Layer 10 of a small transformer language model trained on English Wikipedia (14 layers, counted from 0, width 96).
A neuron's activation on a vector x is SiLU(gate . x) times (in . x), where the dot is the dot product.
The model reads these tokens: "," " re" "p" "la" "c" "ing" " the" " re" "ti" "ring" " school" "s" " " "chi" "ef" "," " W" "." "P" "." " M" "ur" "ph" "y" "." " Ne" "ar" " the" " end" " of" " his" " first"

The vector x that enters this layer's MLP at each token. A number n stands for n times 0.0092.
0 ",": 294 31 -167 7 -40 -43 -13 -14 98 39 194 -326 33 -9 -19 -64 18 -21 20 -56 73 1 -47 29 -1 52 24 -73 -67 -60 -36 -106 -153 -85 -36 34 -17 80 28 2 -87 58 -75 -136 -50 81 21 -41 -45 -44 -71 -128 -144 86 -53 42 40 -96 -52 73 37 57 -84 39 125 79 -59 -33 -4 -54 10 -12 -98 -5 11 36 34 9 -62 57 49 48 -111 -319 -7 42 -75 92 -11 141 86 29 43 -77 -138 41
1 " re": 184 -72 -25 -42 -122 -106 -34 63 -7 -125 157 112 94 -36 20 -192 198 -162 -115 197 57 -100 -115 -155 -32 106 62 -285 -12 -208 -94 23 34 -25 25 -120 131 -91 -73 190 -89 153 -50 99 4 -34 -36 80 51 -110 -120 -14 11 139 -41 60 22 -25 61 132 36 -1 -9 84 -51 64 130 77 22 -1 -183 124 -23 209 103 -68 71 -52 94 101 34 -5 -30 -260 6 19 35 -87 -83 -94 243 15 10 43 53 -35
2 "p": 80 -83 -86 -24 -71 -30 43 39 83 345 -157 32 17 79 114 27 123 99 7 -19 -1 44 -113 -38 -59 56 -66 -2 -258 42 -17 -88 14 327 -70 7 216 123 27 20 184 85 -2 23 -63 24 -286 -44 -67 3 61 121 166 -221 -141 -55 164 -77 101 -12 72 -155 235 -64 -78 -31 78 -42 -42 81 -212 120 124 -69 30 37 0 50 56 197 62 -210 76 -139 -42 -262 224 129 40 129 -13 -117 -183 -38 77 122
3 "la": 68 18 160 -69 -246 -17 206 -194 -43 -77 -113 -56 150 86 13 24 -152 -145 37 9 117 110 -26 140 22 155 54 62 207 20 20 12 46 -37 -34 -152 -26 14 -160 46 125 -75 -147 12 48 -24 -177 182 83 -25 -42 -113 -129 134 -2 34 171 15 21 13 -2 -271 240 131 274 72 -129 32 -18 -11 56 176 121 -118 148 -19 204 -164 13 146 3 -264 28 151 323 112 254 -174 128 109 -16 1 12 -74 80 -140
4 "c": 66 296 193 -235 -177 69 -83 -199 50 113 91 101 191 17 82 54 -29 -90 -49 -51 -56 -10 -101 88 -58 -158 -107 6 181 72 -126 -10 123 9 -115 -28 118 79 4 34 -233 -57 -138 113 -1 -167 -39 45 189 -90 -97 167 -92 -109 -166 12 -90 34 75 131 30 -20 50 49 52 18 19 20 188 -35 -139 115 187 -261 85 57 229 -223 253 -169 -66 22 -162 -81 41 105 48 -31 209 115 -80 -28 96 194 31 -87
5 "ing": 178 -97 -116 -26 -124 176 -213 -111 23 -42 -1 -29 -101 -19 166 70 -4 38 147 52 148 -5 -34 115 11 -14 -13 -5 -23 69 -80 -267 144 47 -131 -14 110 197 -42 70 62 54 -10 131 79 -119 -129 -54 26 9 9 14 -191 128 18 74 -38 -61 78 230 -118 19 -84 104 -95 -6 32 84 163 -93 5 -17 184 -185 -98 39 -125 100 -10 106 -171 -35 -60 62 95 65 -93 1 -28 110 91 -56 -42 7 -164 -51
6 " the": 239 -27 29 -41 -26 -14 -8 -8 215 58 123 -268 11 97 -54 29 -146 56 15 -109 25 -44 6 13 109 -28 -7 -18 61 -95 32 -265 -209 -77 -23 7 20 66 59 205 2 -40 -23 -39 -28 44 9 -81 -103 -15 -38 -37 -37 53 3 51 63 -41 -6 52 26 4 -119 32 27 -30 -79 -60 12 -34 48 11 -86 -56 69 67 99 41 -41 18 120 44 -146 -178 43 39 -30 62 68 15 -8 -86 89 -39 -25 53
7 " re": 218 -77 -11 22 -16 -154 18 80 77 -70 238 118 32 -48 -56 -104 147 -137 -85 221 107 -53 -26 -139 35 68 118 -246 15 -131 -71 34 0 -85 68 -238 73 -92 33 272 10 74 -27 106 47 -87 -86 18 19 -159 -24 -11 -40 171 115 68 63 26 41 118 86 -14 35 11 -136 37 82 -65 41 20 -199 72 2 184 79 -31 124 40 40 81 12 -2 -106 -165 -63 65 65 -45 -73 -146 210 -11 -82 77 114 -72
8 "ti": 73 158 -47 -91 -181 45 -69 -71 -144 167 27 72 139 108 75 -90 18 -81 4 36 263 -42 53 103 92 118 -20 -42 -89 -4 -90 -37 -14 -123 97 -15 -240 -13 109 161 155 43 4 -140 -40 -118 61 -39 120 131 -222 52 54 119 -253 13 88 -130 40 162 -16 -210 70 122 107 -20 19 17 269 -15 -2 22 20 71 39 26 99 -135 3 163 126 -270 119 -157 259 110 201 -10 -20 102 147 -35 82 -346 -52 104
9 "ring": 191 13 -188 -62 -6 171 -211 48 72 -27 126 47 28 -71 149 41 -79 138 111 -32 219 52 -34 87 96 -252 -120 15 70 14 -104 -176 201 -133 120 21 -107 16 113 268 80 7 16 67 124 -97 -95 -15 67 46 -9 25 -12 105 -3 -96 -15 89 31 248 -102 49 5 196 -179 8 55 -51 179 71 41 106 126 -130 -135 70 26 38 -86 -34 -143 -39 41 -36 -100 52 -37 -84 -8 2 -163 37 -165 -59 -42 -72
10 " school": 236 -17 88 -68 85 67 47 38 -26 -53 9 -39 242 7 -108 112 -232 29 1 44 -41 -97 11 0 24 63 -45 -48 -123 -162 37 -117 6 -188 318 74 -84 82 44 -10 -24 -49 -37 116 97 -93 -67 -40 28 -95 10 -255 24 166 70 -50 -79 167 -109 296 71 21 -90 43 -37 -186 -17 50 1 -55 -34 -101 100 -43 -91 23 26 -35 -105 29 29 -43 92 11 -134 -63 -10 -63 20 91 -138 -45 66 9 -39 145
11 "s": 196 112 -53 40 30 -82 -90 130 -38 45 112 50 88 81 123 25 6 -113 40 71 8 70 64 22 6 152 155 107 -113 89 -29 -200 0 10 214 42 2 189 8 -95 78 -83 -38 126 24 54 140 -25 -316 -245 -44 -150 73 39 -52 102 18 100 109 156 0 123 27 68 -122 -99 -117 -12 110 1 -123 -197 -23 -70 -115 -56 8 -82 -121 202 -43 7 125 -38 34 70 91 20 114 -108 -157 12 -33 101 10 -64
12 " ": 158 -38 -15 11 -101 75 -35 54 -36 53 -17 13 109 197 -20 9 -37 -46 22 -37 -34 -17 57 28 -14 38 51 -39 -34 -474 -221 5 -46 42 61 68 -123 204 44 1 -75 80 58 214 -137 107 28 -58 23 -39 -70 -40 -101 109 66 16 -33 69 -242 68 33 57 -27 29 81 101 -19 76 -31 20 -85 83 -52 -21 -33 8 40 -87 -97 38 -107 -49 -2 -258 15 48 103 42 -49 -64 16 -8 83 -86 19 -11
13 "chi": 54 9 -89 62 11 -16 11 90 -106 -137 27 99 173 45 320 96 -128 -67 24 41 79 -77 -80 -1 -5 -65 -3 -96 -59 -69 49 34 -10 47 -65 143 11 -55 176 25 58 25 -84 -119 -248 46 -70 95 -114 -104 51 -150 121 249 -64 -5 -57 -196 -273 60 287 -100 -205 -186 54 65 -35 184 35 5 75 285 -77 -108 67 49 117 -75 -58 193 91 -314 182 -196 -2 -48 19 -83 120 -113 74 -59 -37 -31 54 -108
14 "ef": 164 -17 87 -61 -152 19 -51 -16 190 -76 -125 -17 290 173 25 233 -144 175 29 -15 -43 -28 -4 22 -151 -36 -90 -120 -12 58 59 -138 121 115 2 56 -18 3 -74 189 23 118 38 55 -101 -39 1 -24 -144 -12 10 -227 -200 -7 -29 28 -61 100 46 253 -50 334 -5 65 -12 105 28 121 -18 -20 -194 25 -101 31 -90 -8 -2 224 101 -93 -29 112 -22 27 -89 9 30 170 37 168 -189 -94 121 -9 161 -38
15 ",": 245 41 -69 -25 50 -85 60 112 -31 78 64 -368 102 0 32 -4 -106 3 26 48 6 -38 20 135 122 121 30 44 -163 81 -92 -180 60 3 41 57 -70 42 -75 -11 -69 -12 -2 15 -62 65 30 -28 44 27 -93 1 -105 20 -46 65 48 -77 -143 106 33 107 103 79 11 -88 -42 57 43 -157 -98 -42 -22 -22 -7 -25 -1 42 4 151 -52 38 68 -192 -82 97 -1 68 50 147 -18 83 -42 54 8 -25
16 " W": 226 -91 -20 -74 40 -105 -8 67 64 29 -10 73 37 -183 60 65 -5 38 69 -82 -14 151 60 -26 -41 152 38 122 39 -302 23 24 8 -96 23 63 46 -213 -23 134 110 141 34 32 55 41 153 -112 -148 -151 -114 -169 -46 -118 -56 -46 45 5 -14 124 123 73 -16 49 -10 76 -98 56 -100 29 46 -45 -17 27 29 43 -46 -72 -24 29 -260 158 111 -258 142 -4 -26 146 -71 94 51 -23 41 123 -90 106
17 ".": 167 32 52 180 5 -143 -4 188 96 -83 -94 -74 143 -90 85 -145 230 43 -63 17 -122 -55 -27 -13 121 224 -171 -16 139 15 -152 -63 -121 -20 51 153 29 -11 114 -156 -66 4 -74 -61 167 77 187 -67 -65 157 50 146 25 -98 129 121 31 -37 -138 146 -113 24 -45 -218 226 -49 -99 69 -118 -138 -92 17 -3 210 54 -10 -103 21 45 8 -139 22 -166 -10 220 36 -137 -138 -8 -19 14 135 46 -206 -4 104
18 "P": 137 7 -146 -62 149 81 -69 182 23 177 -132 43 -76 -62 83 72 118 -19 78 -42 11 93 -184 -49 62 246 -20 64 -205 -244 -47 124 -114 -3 -113 62 136 -162 14 6 -58 0 -41 48 20 53 65 -55 -58 151 10 90 61 -219 -48 89 -74 -105 -15 154 172 -51 -92 5 -36 40 -127 23 -34 -193 -134 134 53 18 -52 92 42 -104 -14 124 -235 262 52 -58 93 80 97 -63 -82 24 158 3 -85 66 -132 129
19 ".": 266 42 41 143 39 -150 -47 170 118 5 -77 -110 99 -34 81 -107 281 16 44 40 -156 -19 -85 55 61 127 -81 -98 69 32 -44 -121 -166 57 135 78 29 2 59 -171 -205 -10 -64 -45 31 52 29 -35 -78 -3 82 166 -17 -138 68 70 -37 -120 -33 154 -82 2 -41 -54 10 59 -35 -62 -10 -160 -85 71 41 20 -27 73 -65 -96 1 24 -87 77 -134 -42 186 138 -88 -72 -73 50 56 141 40 -114 92 56
20 " M": 203 37 0 -21 56 125 24 -13 66 120 -86 192 58 -212 16 64 7 -125 137 3 6 -95 37 -2 -42 -35 -22 7 -71 -197 22 34 -96 -97 31 -12 -18 -213 -46 -87 130 75 138 265 244 -74 -161 -89 34 -59 79 -98 -67 -138 -157 169 169 -14 28 85 198 -76 44 44 76 217 -141 15 10 -179 -30 -22 133 3 -30 77 -4 13 107 -32 -81 -49 12 -70 95 -67 -17 -35 -34 7 -3 -16 129 45 -151 11
21 "ur": 144 50 216 39 182 -106 60 -208 -48 -11 -280 105 69 123 -117 126 43 -285 300 101 -317 -89 -157 55 199 -142 2 -8 -93 -44 -286 52 19 48 -150 -36 108 -109 -49 76 34 -50 -5 22 62 -72 -109 -63 77 -18 75 8 211 89 -160 3 -115 152 -52 42 130 12 107 141 20 -60 -75 -303 -85 137 -2 24 -83 20 92 62 -169 105 -96 55 -23 -56 13 -110 38 49 -6 -112 29 34 -7 -36 79 2 48 -6
22 "ph": 94 91 375 -12 -69 101 14 115 101 -3 -383 62 -62 -37 31 303 -1 22 19 -55 123 -33 -139 -172 87 27 -60 49 -14 -59 -6 -20 -119 -86 -80 62 32 -2 34 -219 -105 17 110 -22 53 -149 -230 -211 -99 127 44 -92 41 52 -104 -52 8 11 -8 75 119 -97 94 127 186 126 -69 14 137 -39 -26 -11 67 -269 -7 110 -224 -84 73 -5 -71 -55 230 -89 260 81 -154 46 -141 151 -266 -45 -30 -84 50 16
23 "y": 333 81 67 148 -39 -91 -107 107 101 24 -29 43 52 -43 204 -26 110 66 263 75 -173 -1 -45 -123 154 87 63 -51 -105 16 -17 -133 -2 0 91 37 -107 40 1 -205 -91 7 7 101 22 29 -27 -16 -132 105 76 -100 9 82 -65 -55 -75 115 56 97 -68 -29 99 -24 35 63 89 55 -2 -7 -66 1 -59 -76 -117 -9 49 -101 26 -57 -63 59 122 -55 103 88 -84 -84 2 1 -11 45 129 116 69 152
24 ".": 187 -19 122 -41 36 -81 7 173 99 61 51 -178 34 -32 221 -72 -19 51 -13 13 -110 -24 65 35 -55 -207 74 -114 167 -8 -4 -253 -77 -46 118 148 149 -148 31 -10 -112 -146 103 -98 -22 -71 -15 33 73 -95 149 -26 87 -18 164 26 -33 -35 6 64 -21 37 7 131 111 34 53 52 -45 22 -69 -26 81 -145 -30 188 -129 -44 27 85 -142 -26 -108 -105 99 -64 41 16 -152 -22 222 126 -2 -7 -117 -97
25 " Ne": 154 15 27 -62 177 128 40 47 54 -195 -197 137 -31 -3 -59 -132 21 -108 -4 35 -50 5 25 -115 -143 64 177 -127 -11 -31 -241 32 -27 88 -39 -80 -15 -278 3 302 27 -180 37 137 -20 -53 -202 -81 -43 -121 7 49 -51 28 -136 -137 40 -94 47 50 -33 -138 19 46 -96 86 96 44 6 -54 -193 18 131 111 -1 -106 63 -115 161 199 151 -125 -88 -248 145 -42 -108 64 -81 -102 -101 -48 14 141 124 -104
26 "ar": 154 -122 32 -165 -148 -115 -125 -78 125 133 -77 -3 212 -30 -38 78 -81 202 69 210 -86 127 2 171 87 -35 -14 -31 -84 55 -218 -63 51 -26 -138 80 -147 -73 -129 25 72 147 23 -111 -153 -142 171 -105 32 157 39 -58 -73 72 27 85 -26 85 118 145 -122 21 138 -11 -123 160 35 -34 -60 -109 -234 89 9 302 -61 132 -26 136 14 -30 149 61 11 -278 -67 -153 -113 -33 215 -122 60 -54 -40 -157 80 -69
27 " the": 160 -74 175 -35 8 -52 57 -29 192 -16 54 -228 87 69 -89 -46 -86 50 71 -95 -103 -45 -5 -59 123 45 22 27 24 -110 56 -316 -245 0 -6 25 -65 54 97 237 -38 0 -61 -76 -102 14 23 -116 -110 17 10 -34 15 20 -1 25 87 9 49 91 -5 -45 -134 20 29 50 -109 -60 -48 19 47 72 -9 -20 -25 53 102 22 -48 21 124 -4 16 -80 81 18 -42 54 100 -116 5 -116 125 -3 65 39
28 " end": 127 127 -23 -148 90 233 97 43 143 76 -140 17 283 -28 -143 199 75 117 -87 104 19 81 48 -61 51 -88 85 -79 20 -176 -100 -70 79 -62 109 -147 -105 56 -159 164 89 -72 193 13 -44 -4 48 0 -175 -186 33 -7 -52 105 229 -80 22 190 16 272 -9 71 112 44 -134 65 -32 38 -36 -40 -251 158 43 -49 -62 17 106 -149 72 -64 10 104 94 -45 -168 -81 -41 96 104 -37 67 -89 -178 28 -39 9
29 " of": 68 78 -59 -76 -79 296 -88 12 51 118 -63 -319 74 -70 -27 27 -38 -48 34 35 101 -7 -106 -8 64 -92 48 -51 -21 119 -73 -158 -69 -33 -69 -47 -64 37 -75 68 250 -195 -227 181 119 64 -143 -91 30 -13 -84 -10 122 42 152 -95 99 83 -71 49 -191 -187 -282 -137 109 132 106 -6 -78 -51 -35 40 148 -21 -39 -66 -110 36 -14 24 -33 82 115 -141 -1 75 10 -42 77 62 69 88 93 70 20 60
30 " his": 112 -191 61 20 11 -36 57 -4 -19 -76 70 -193 77 -37 -163 21 0 79 -19 -66 -92 23 85 -169 43 -142 75 22 -43 91 -198 -216 -95 -27 10 -60 -129 66 77 273 -5 72 -133 168 -47 50 -154 -52 -174 77 9 -63 -54 -69 -18 -49 -93 -58 173 244 -34 -18 -69 24 -106 233 24 -23 -76 -46 8 9 -67 -109 15 4 -50 108 -216 65 83 59 149 -274 116 156 -25 -165 26 -31 37 -117 19 51 5 -55
31 " first": 129 30 -8 87 -53 -13 16 -79 -50 7 115 -135 -12 -83 -109 25 -82 -142 -51 -1 67 15 33 78 147 29 -43 -26 60 -73 -84 -164 -78 -107 65 -69 -123 144 135 200 38 94 4 -71 -6 -49 126 -4 -305 98 152 -145 -41 -81 -109 -152 -99 -31 87 342 -103 -16 2 -99 -156 38 -89 -175 -104 71 145 107 14 61 -126 21 -24 189 -127 31 -11 -1 179 -282 -40 -117 89 -8 90 -28 -28 -8 -34 131 116 -52

Each question shows the input weights of one neuron of the MLP. A number n stands for n times 0.0011.

n59 gate: 20 -55 -62 191 -13 42 -46 83 -38 -169 -23 -33 66 -61 66 90 -163 -3 36 102 -102 3 85 39 -22 -84 -125 48 200 173 -35 86 -9 61 110 40 13 50 -78 -55 -199 -293 -55 -146 112 104 133 -104 45 55 181 66 -20 164 102 -83 -72 84 59 9 95 -62 -7 69 -13 -247 39 -26 -45 -49 -62 66 156 -52 -236 -184 10 -23 -46 -148 78 -43 -13 -84 -27 188 -233 150 132 -43 -39 -221 253 73 -7 19
n59 in: 40 -48 -49 -101 24 -140 -141 133 -32 -37 109 218 77 -6 6 141 -116 15 88 23 -108 -236 125 -57 106 -9 -3 30 98 46 -170 -46 96 30 18 50 138 108 -15 -45 149 62 64 -82 93 -109 -156 97 -36 -91 -215 -77 168 -12 25 -111 -67 15 15 74 50 43 94 145 6 31 -36 -83 -185 -24 15 22 158 64 66 105 42 -105 -92 -39 70 28 119 126 -121 -21 130 -6 9 -273 -54 -141 -151 111 56 -213
On which token does it fire most? 10 " school"

n158 gate: -155 55 56 -151 243 82 14 128 -132 -331 -14 46 25 76 -3 -7 209 99 -7 103 103 153 -148 76 -37 -38 -183 -68 -145 13 31 66 37 170 -188 93 37 37 179 -66 46 45 101 -70 -139 28 237 -30 -144 60 -10 53 182 20 -96 -141 -14 14 -11 -72 -106 42 -25 -199 195 -74 -42 43 -35 -132 -52 -43 -115 158 -192 -57 42 -57 -11 -287 14 233 -126 17 132 136 -52 84 -149 -173 -117 -86 63 206 -60 14
n158 in: 82 79 -71 122 -139 -125 -199 226 -98 19 232 -42 45 44 15 -123 -3 23 -10 97 -135 -152 51 -38 154 181 79 -72 16 -21 -116 -129 49 -44 98 59 46 43 -239 32 -57 -34 111 -16 236 -178 -144 9 63 -13 -219 -51 -183 59 -23 -107 166 -139 -61 -66 -56 -255 -6 -65 -155 -16 108 -149 67 57 -16 45 -51 26 -134 16 51 -136 151 16 -73 103 -61 28 0 -25 41 -54 183 19 110 -115 19 -3 -68 136
On which token does it fire most, and how strongly? 17 ".", at about 1.5

n231 gate: -45 80 105 -23 -3 36 -186 -72 -266 -17 205 63 -201 17 -19 43 208 31 -201 -42 -41 -60 0 -229 -137 64 -33 -181 -14 26 199 161 -251 23 -240 3 104 36 -114 163 -131 151 -77 141 -120 -50 152 -85 -16 -7 -60 -68 109 23 -113 86 -88 110 92 -126 -65 121 67 65 -78 -95 40 -3 3 -104 30 -119 10 98 79 27 -50 -168 139 3 7 -78 121 90 103 -70 0 284 23 -159 106 -48 77 -41 62 110
n231 in: 35 115 -305 86 -16 115 -13 3 267 46 78 -145 -46 45 72 -74 64 20 29 139 171 -48 -114 -6 85 75 -61 73 -79 -65 144 40 -240 74 -39 27 151 -44 -84 -80 -33 64 -65 -178 139 -120 163 151 213 -94 -48 -101 271 85 86 -22 46 45 88 15 224 -42 -36 -3 230 -13 49 33 149 -91 -120 -102 -45 20 45 -82 -68 126 134 -51 -6 -13 7 55 -86 84 132 59 -235 -121 51 31 84 73 -59 26
On which token does it fire most? 1 " re"

n182 gate: -8 -147 -6 -39 -157 -24 -126 118 -109 96 -34 125 -139 27 -32 -133 -87 117 15 -14 -15 12 -224 -60 -109 -149 -51 6 -40 -98 111 26 73 18 -42 -240 -35 53 18 -87 -119 -12 -43 -134 59 -18 91 -30 48 0 -94 15 41 -83 3 -96 -107 -109 15 -72 -71 -98 -55 -136 89 53 -146 31 -61 -18 67 -142 -40 -208 149 77 -9 87 178 -54 -161 -6 40 -54 218 109 -152 122 -218 -105 -48 101 216 226 59 36
n182 in: -5 -72 31 -146 132 -36 -12 -46 -152 28 3 -221 -148 75 -103 69 54 28 -70 -113 147 -66 64 -30 -115 203 39 107 34 89 6 43 -67 -216 12 87 3 -9 216 -138 73 -92 6 73 139 -61 78 47 -6 -58 -45 98 98 12 -3 -227 125 -9 -21 114 74 134 91 -28 -117 -12 -82 -49 -21 3 -9 -98 -215 -128 232 28 -106 -124 -168 54 6 -15 -106 -84 -99 -51 63 -18 9 -64 -186 -34 42 -253 77 -54
On which token does it fire most, and how strongly? 22 "ph", at about 1.4

n16 gate: -3 -169 -148 -17 135 -102 22 18 -66 98 211 -120 -62 -138 -76 -103 130 -69 32 27 14 135 -180 88 138 4 -35 181 -90 163 -14 3 -178 21 0 -121 -28 117 132 88 -172 -56 -57 -110 -120 96 165 -55 161 122 142 90 -171 73 -65 -190 -201 -39 86 -181 -73 136 107 87 -43 -206 96 -261 -11 -57 143 199 43 118 112 -43 25 15 -75 -159 117 -7 222 35 -73 121 149 283 -64 -144 -74 -128 39 -127 112 -124
n16 in: -85 -55 50 -76 15 189 100 126 -51 152 -56 -119 107 -37 -90 74 49 13 19 -163 -28 9 88 -160 117 9 15 164 -185 -100 40 -29 36 -123 90 -169 -48 183 -40 -3 -78 -73 50 155 51 -22 -96 -39 -107 215 108 3 -65 -9 -199 -159 212 -34 -107 -58 70 78 22 76 13 167 -53 -13 12 139 149 63 74 -78 -6 35 -196 159 81 28 220 35 -174 -92 32 9 -56 153 -49 -69 -184 18 65 152 -107 -68
On which token does it fire most? 31 " first"

n108 gate: 44 166 -72 -100 88 -52 -94 93 -69 -14 -110 52 3 -98 -112 126 -73 67 8 16 70 -93 -56 125 0 146 52 11 -114 152 -79 -44 140 63 -27 147 -78 3 -22 -87 -138 141 22 -41 84 99 -42 -155 -11 -89 0 -164 144 86 126 -30 -164 -38 -153 75 126 -72 25 -70 -31 22 17 -3 -110 -146 -19 -48 -72 67 138 -123 -25 -101 42 25 33 242 208 36 141 11 -14 -69 22 -11 55 110 -14 -126 -31 -22
n108 in: 37 25 -99 -96 -30 -90 -6 -20 -119 82 6 120 -144 30 62 116 -134 113 -103 114 73 -44 101 -143 113 -111 104 82 -147 37 -58 -76 -5 88 -44 -60 -57 30 193 11 -128 -46 -44 -103 -28 142 -14 19 -63 42 -55 65 137 217 -105 52 -45 119 -14 3 163 25 146 20 104 65 -50 93 -75 -17 212 42 -170 -107 -148 -121 -84 37 -132 -69 -64 -42 39 14 168 44 -166 -36 11 -8 -14 -32 -11 43 150 69
Its three highest activations, in order, are on tokens 22 "ph", 13 "chi", 23 "y"

n186 gate: 20 -66 73 -53 13 56 -38 22 98 -145 -13 124 -22 175 -6 -75 56 112 35 -126 -106 -223 -10 -169 -31 82 75 -12 74 66 252 -51 149 -34 6 -55 -9 40 -127 -260 -146 -22 -151 -60 35 199 42 18 71 -35 -6 -13 191 83 0 16 -79 -138 42 95 -166 98 -16 -23 3 16 -41 -13 -79 22 -190 196 -95 60 -230 -186 -6 126 67 -206 38 -38 35 34 13 50 -6 29 -110 96 97 9 246 245 13 -100
n186 in: 0 -117 219 -54 106 51 29 -65 3 -100 0 95 -12 106 17 75 142 -32 6 -193 -120 -52 23 183 -109 90 37 91 73 74 37 57 -75 -138 46 24 -191 20 -14 140 -3 -3 58 -246 -138 147 110 90 34 6 181 175 -88 -11 91 -60 58 14 67 120 -34 -20 -166 -77 -12 56 -75 12 -69 23 26 -88 -52 -23 23 0 -29 -174 -140 -63 -29 -9 -70 270 -30 49 -69 -90 -178 -26 -23 -60 61 -50 197 -32
On which token does it fire most? 19 "."

n217 gate: -8 -9 99 -53 27 -9 114 -127 -49 -33 -54 0 -106 83 -101 -92 79 -45 -295 71 -30 -83 114 -124 52 134 -74 85 -112 -26 -29 -101 26 6 -3 31 -113 98 -140 -251 -152 -67 51 134 -70 0 138 153 -41 -42 104 217 103 61 67 -65 -30 -216 172 101 -44 54 -15 -43 -39 58 -21 -161 -54 -161 -111 172 -194 -90 -38 51 51 67 -141 56 -59 169 9 192 -18 -95 -15 -24 -18 -81 21 6 45 -12 -73 -89
n217 in: -75 -92 -251 6 6 -55 -115 77 -59 27 102 -60 0 -43 48 -3 -103 -68 -44 -45 -6 -151 271 -61 125 99 228 -69 -53 -133 222 135 -98 107 -105 42 -40 45 -73 61 88 23 175 -158 24 -18 -216 -91 -20 6 -3 21 -95 11 68 -66 147 -78 -65 118 160 -50 44 -161 -219 -59 -20 -6 -50 0 -50 56 41 88 -43 -68 -50 75 -115 17 -90 9 -41 -78 63 -245 38 -32 67 3 69 3 35 -77 -57 -78
On which token does it fire most? 4 "c"

n140 gate: -68 -41 -137 38 24 -41 0 -117 -118 -28 84 -46 74 -21 -260 -114 72 -81 -28 153 28 -97 -337 -286 -118 -101 17 -51 -88 46 0 0 -244 -10 -62 -7 -17 272 -98 7 66 14 -42 -108 -82 -150 29 44 -41 213 -87 -165 55 -81 -85 144 46 55 -165 -190 -31 157 -150 0 28 46 94 134 -49 -10 192 -194 7 109 -21 56 -164 217 -176 -107 -73 -169 -63 -14 64 177 -31 -35 -263 -25 -141 43 -3 -50 -25 3
n140 in: -61 -74 -162 48 98 -39 40 -37 114 -104 36 -242 157 -107 16 -23 61 -130 -353 -91 -10 -101 -17 -26 184 -33 -6 -48 83 -156 65 46 79 -29 -160 91 108 -130 -59 26 -82 16 20 -56 -47 -7 64 -38 93 -204 -36 122 -137 -35 -130 -16 201 -104 53 9 147 -10 0 167 289 103 49 -7 -79 -95 102 299 183 -33 -39 80 16 -20 43 -240 -118 79 -16 -124 60 -49 52 -99 179 -73 -16 -90 -13 -73 53 -32
Its two highest activations, in order, are on tokens 0 ",", 11 "s"

n93 gate: -39 -78 95 -118 -44 3 -62 72 -97 -93 -53 148 -24 20 114 -52 23 80 -109 98 -80 44 -225 -253 -57 118 180 46 -187 14 -20 -6 -14 -166 99 51 -26 108 18 58 -24 40 -94 -68 6 -29 9 -97 -61 -18 41 -125 -25 -14 69 -12 53 9 -137 -44 -132 -12 242 -156 77 -257 -6 -119 156 -120 21 -66 -15 169 -26 -36 -9 90 219 -139 108 -39 -35 160 -54 126 3 -103 -64 -148 -32 -75 -23 -27 66 26
n93 in: -98 -140 31 114 70 -50 100 -130 55 -194 37 85 -35 -87 -36 -22 -92 152 -76 89 -106 90 20 14 -36 85 28 -111 92 151 28 -24 -5 -65 3 -6 55 8 0 115 -111 42 -48 74 12 -76 116 181 -45 -46 -76 -114 -62 25 118 -47 182 -112 106 48 -119 -125 91 208 14 95 40 -227 48 -175 -91 -207 -28 -26 -31 -9 -8 -104 117 64 -3 109 -105 -76 -203 57 104 3 -166 -80 25 40 -8 -107 -63 73
On which token does it fire most? 7 " re"

n210 gate: -188 -209 -7 116 245 -61 -66 134 7 -128 59 -88 -176 -10 74 -72 123 179 -322 86 81 -62 66 -110 -50 -97 -75 -119 -70 -83 -82 -144 -73 62 41 43 -54 7 -87 -72 -3 24 73 59 -117 -45 285 -165 -150 -136 93 -151 -40 -51 -25 7 -52 -83 95 -101 156 -236 38 95 -4 -53 -38 -21 -35 100 101 63 -62 24 228 -176 -128 -213 87 189 62 35 -98 96 89 -208 118 -21 -124 -11 86 118 -10 -53 -223 -76
n210 in: -167 -57 -74 243 -9 -166 144 172 40 65 -169 24 120 35 40 -85 16 52 -197 18 -122 -82 321 -113 93 67 -110 0 19 -160 -91 -102 -27 -32 63 78 -59 -28 96 -221 57 -72 16 -64 -133 -22 -33 34 -66 -122 44 6 100 -87 197 141 -19 -60 113 15 115 -83 -96 75 -19 16 67 -39 32 -279 -112 123 -22 -74 -50 77 -60 -85 103 76 -54 -13 -144 -13 107 -99 146 -32 3 257 38 57 89 -159 -19 54
Its two highest activations, in order, are on tokens 24 ".", 17 "."

n67 gate: -98 -56 44 -139 153 19 -168 -77 -70 10 -123 -21 -313 9 6 87 37 216 -3 -33 95 22 51 6 107 -113 -68 105 -22 6 56 219 -223 12 87 58 67 -39 101 -90 3 68 6 129 -169 -104 16 -113 68 -114 34 108 -134 -174 -207 -68 73 -93 -32 -83 28 0 35 150 -99 -3 44 6 -78 -91 -38 102 176 -3 -40 -73 132 154 92 -270 247 44 -72 22 48 -6 -88 -44 59 48 -146 -92 34 -6 -141 59
n67 in: -23 -93 -113 -66 73 -147 -124 -206 28 111 129 -96 -78 -183 20 38 -89 -24 -141 0 101 -6 77 29 20 118 12 129 -122 -89 -72 -19 -186 76 -149 -6 -66 -94 88 -166 41 107 -243 91 108 50 90 6 81 -18 32 68 92 -100 -206 -6 53 -15 -139 53 29 -18 -21 -15 -140 -24 -97 75 167 70 0 125 -53 106 -40 54 112 114 0 35 23 -145 -65 32 -111 -252 -149 95 -9 125 17 31 67 138 -72 -29
On which token does it fire most, and how strongly? 20 " M", at about 1.4

n196 gate: -169 -127 20 -158 87 44 -228 105 -56 -59 -178 175 -151 -134 119 58 -86 92 106 -74 -121 -67 20 -26 -38 29 -83 123 55 74 108 -121 -56 58 -141 119 -31 81 65 6 -152 -120 -84 152 125 213 -30 16 57 195 67 -85 -367 -22 -7 102 -126 99 134 39 -50 103 -3 -89 62 -105 107 -23 313 -35 19 39 93 16 82 85 -55 46 -156 -131 32 -127 110 -3 33 39 -74 58 -22 -78 64 -61 109 108 -20 -38
n196 in: -57 -72 76 -85 -147 60 -208 68 31 18 49 68 -41 -37 -37 -17 0 132 122 41 353 -69 -97 63 31 -9 -46 -45 -3 52 17 3 -106 -83 29 101 -8 -132 308 -63 52 -54 -17 70 -97 -38 48 84 71 -9 81 103 30 -127 -47 -17 18 43 23 -128 -88 140 -117 -65 3 32 61 62 84 -142 189 38 104 88 -20 -47 6 -77 -105 -26 217 -199 44 -9 -53 26 -139 -105 214 53 72 -58 -14 -86 -127 -83
Its two highest activations, in order, are on tokens 5 "ing", 9 "ring"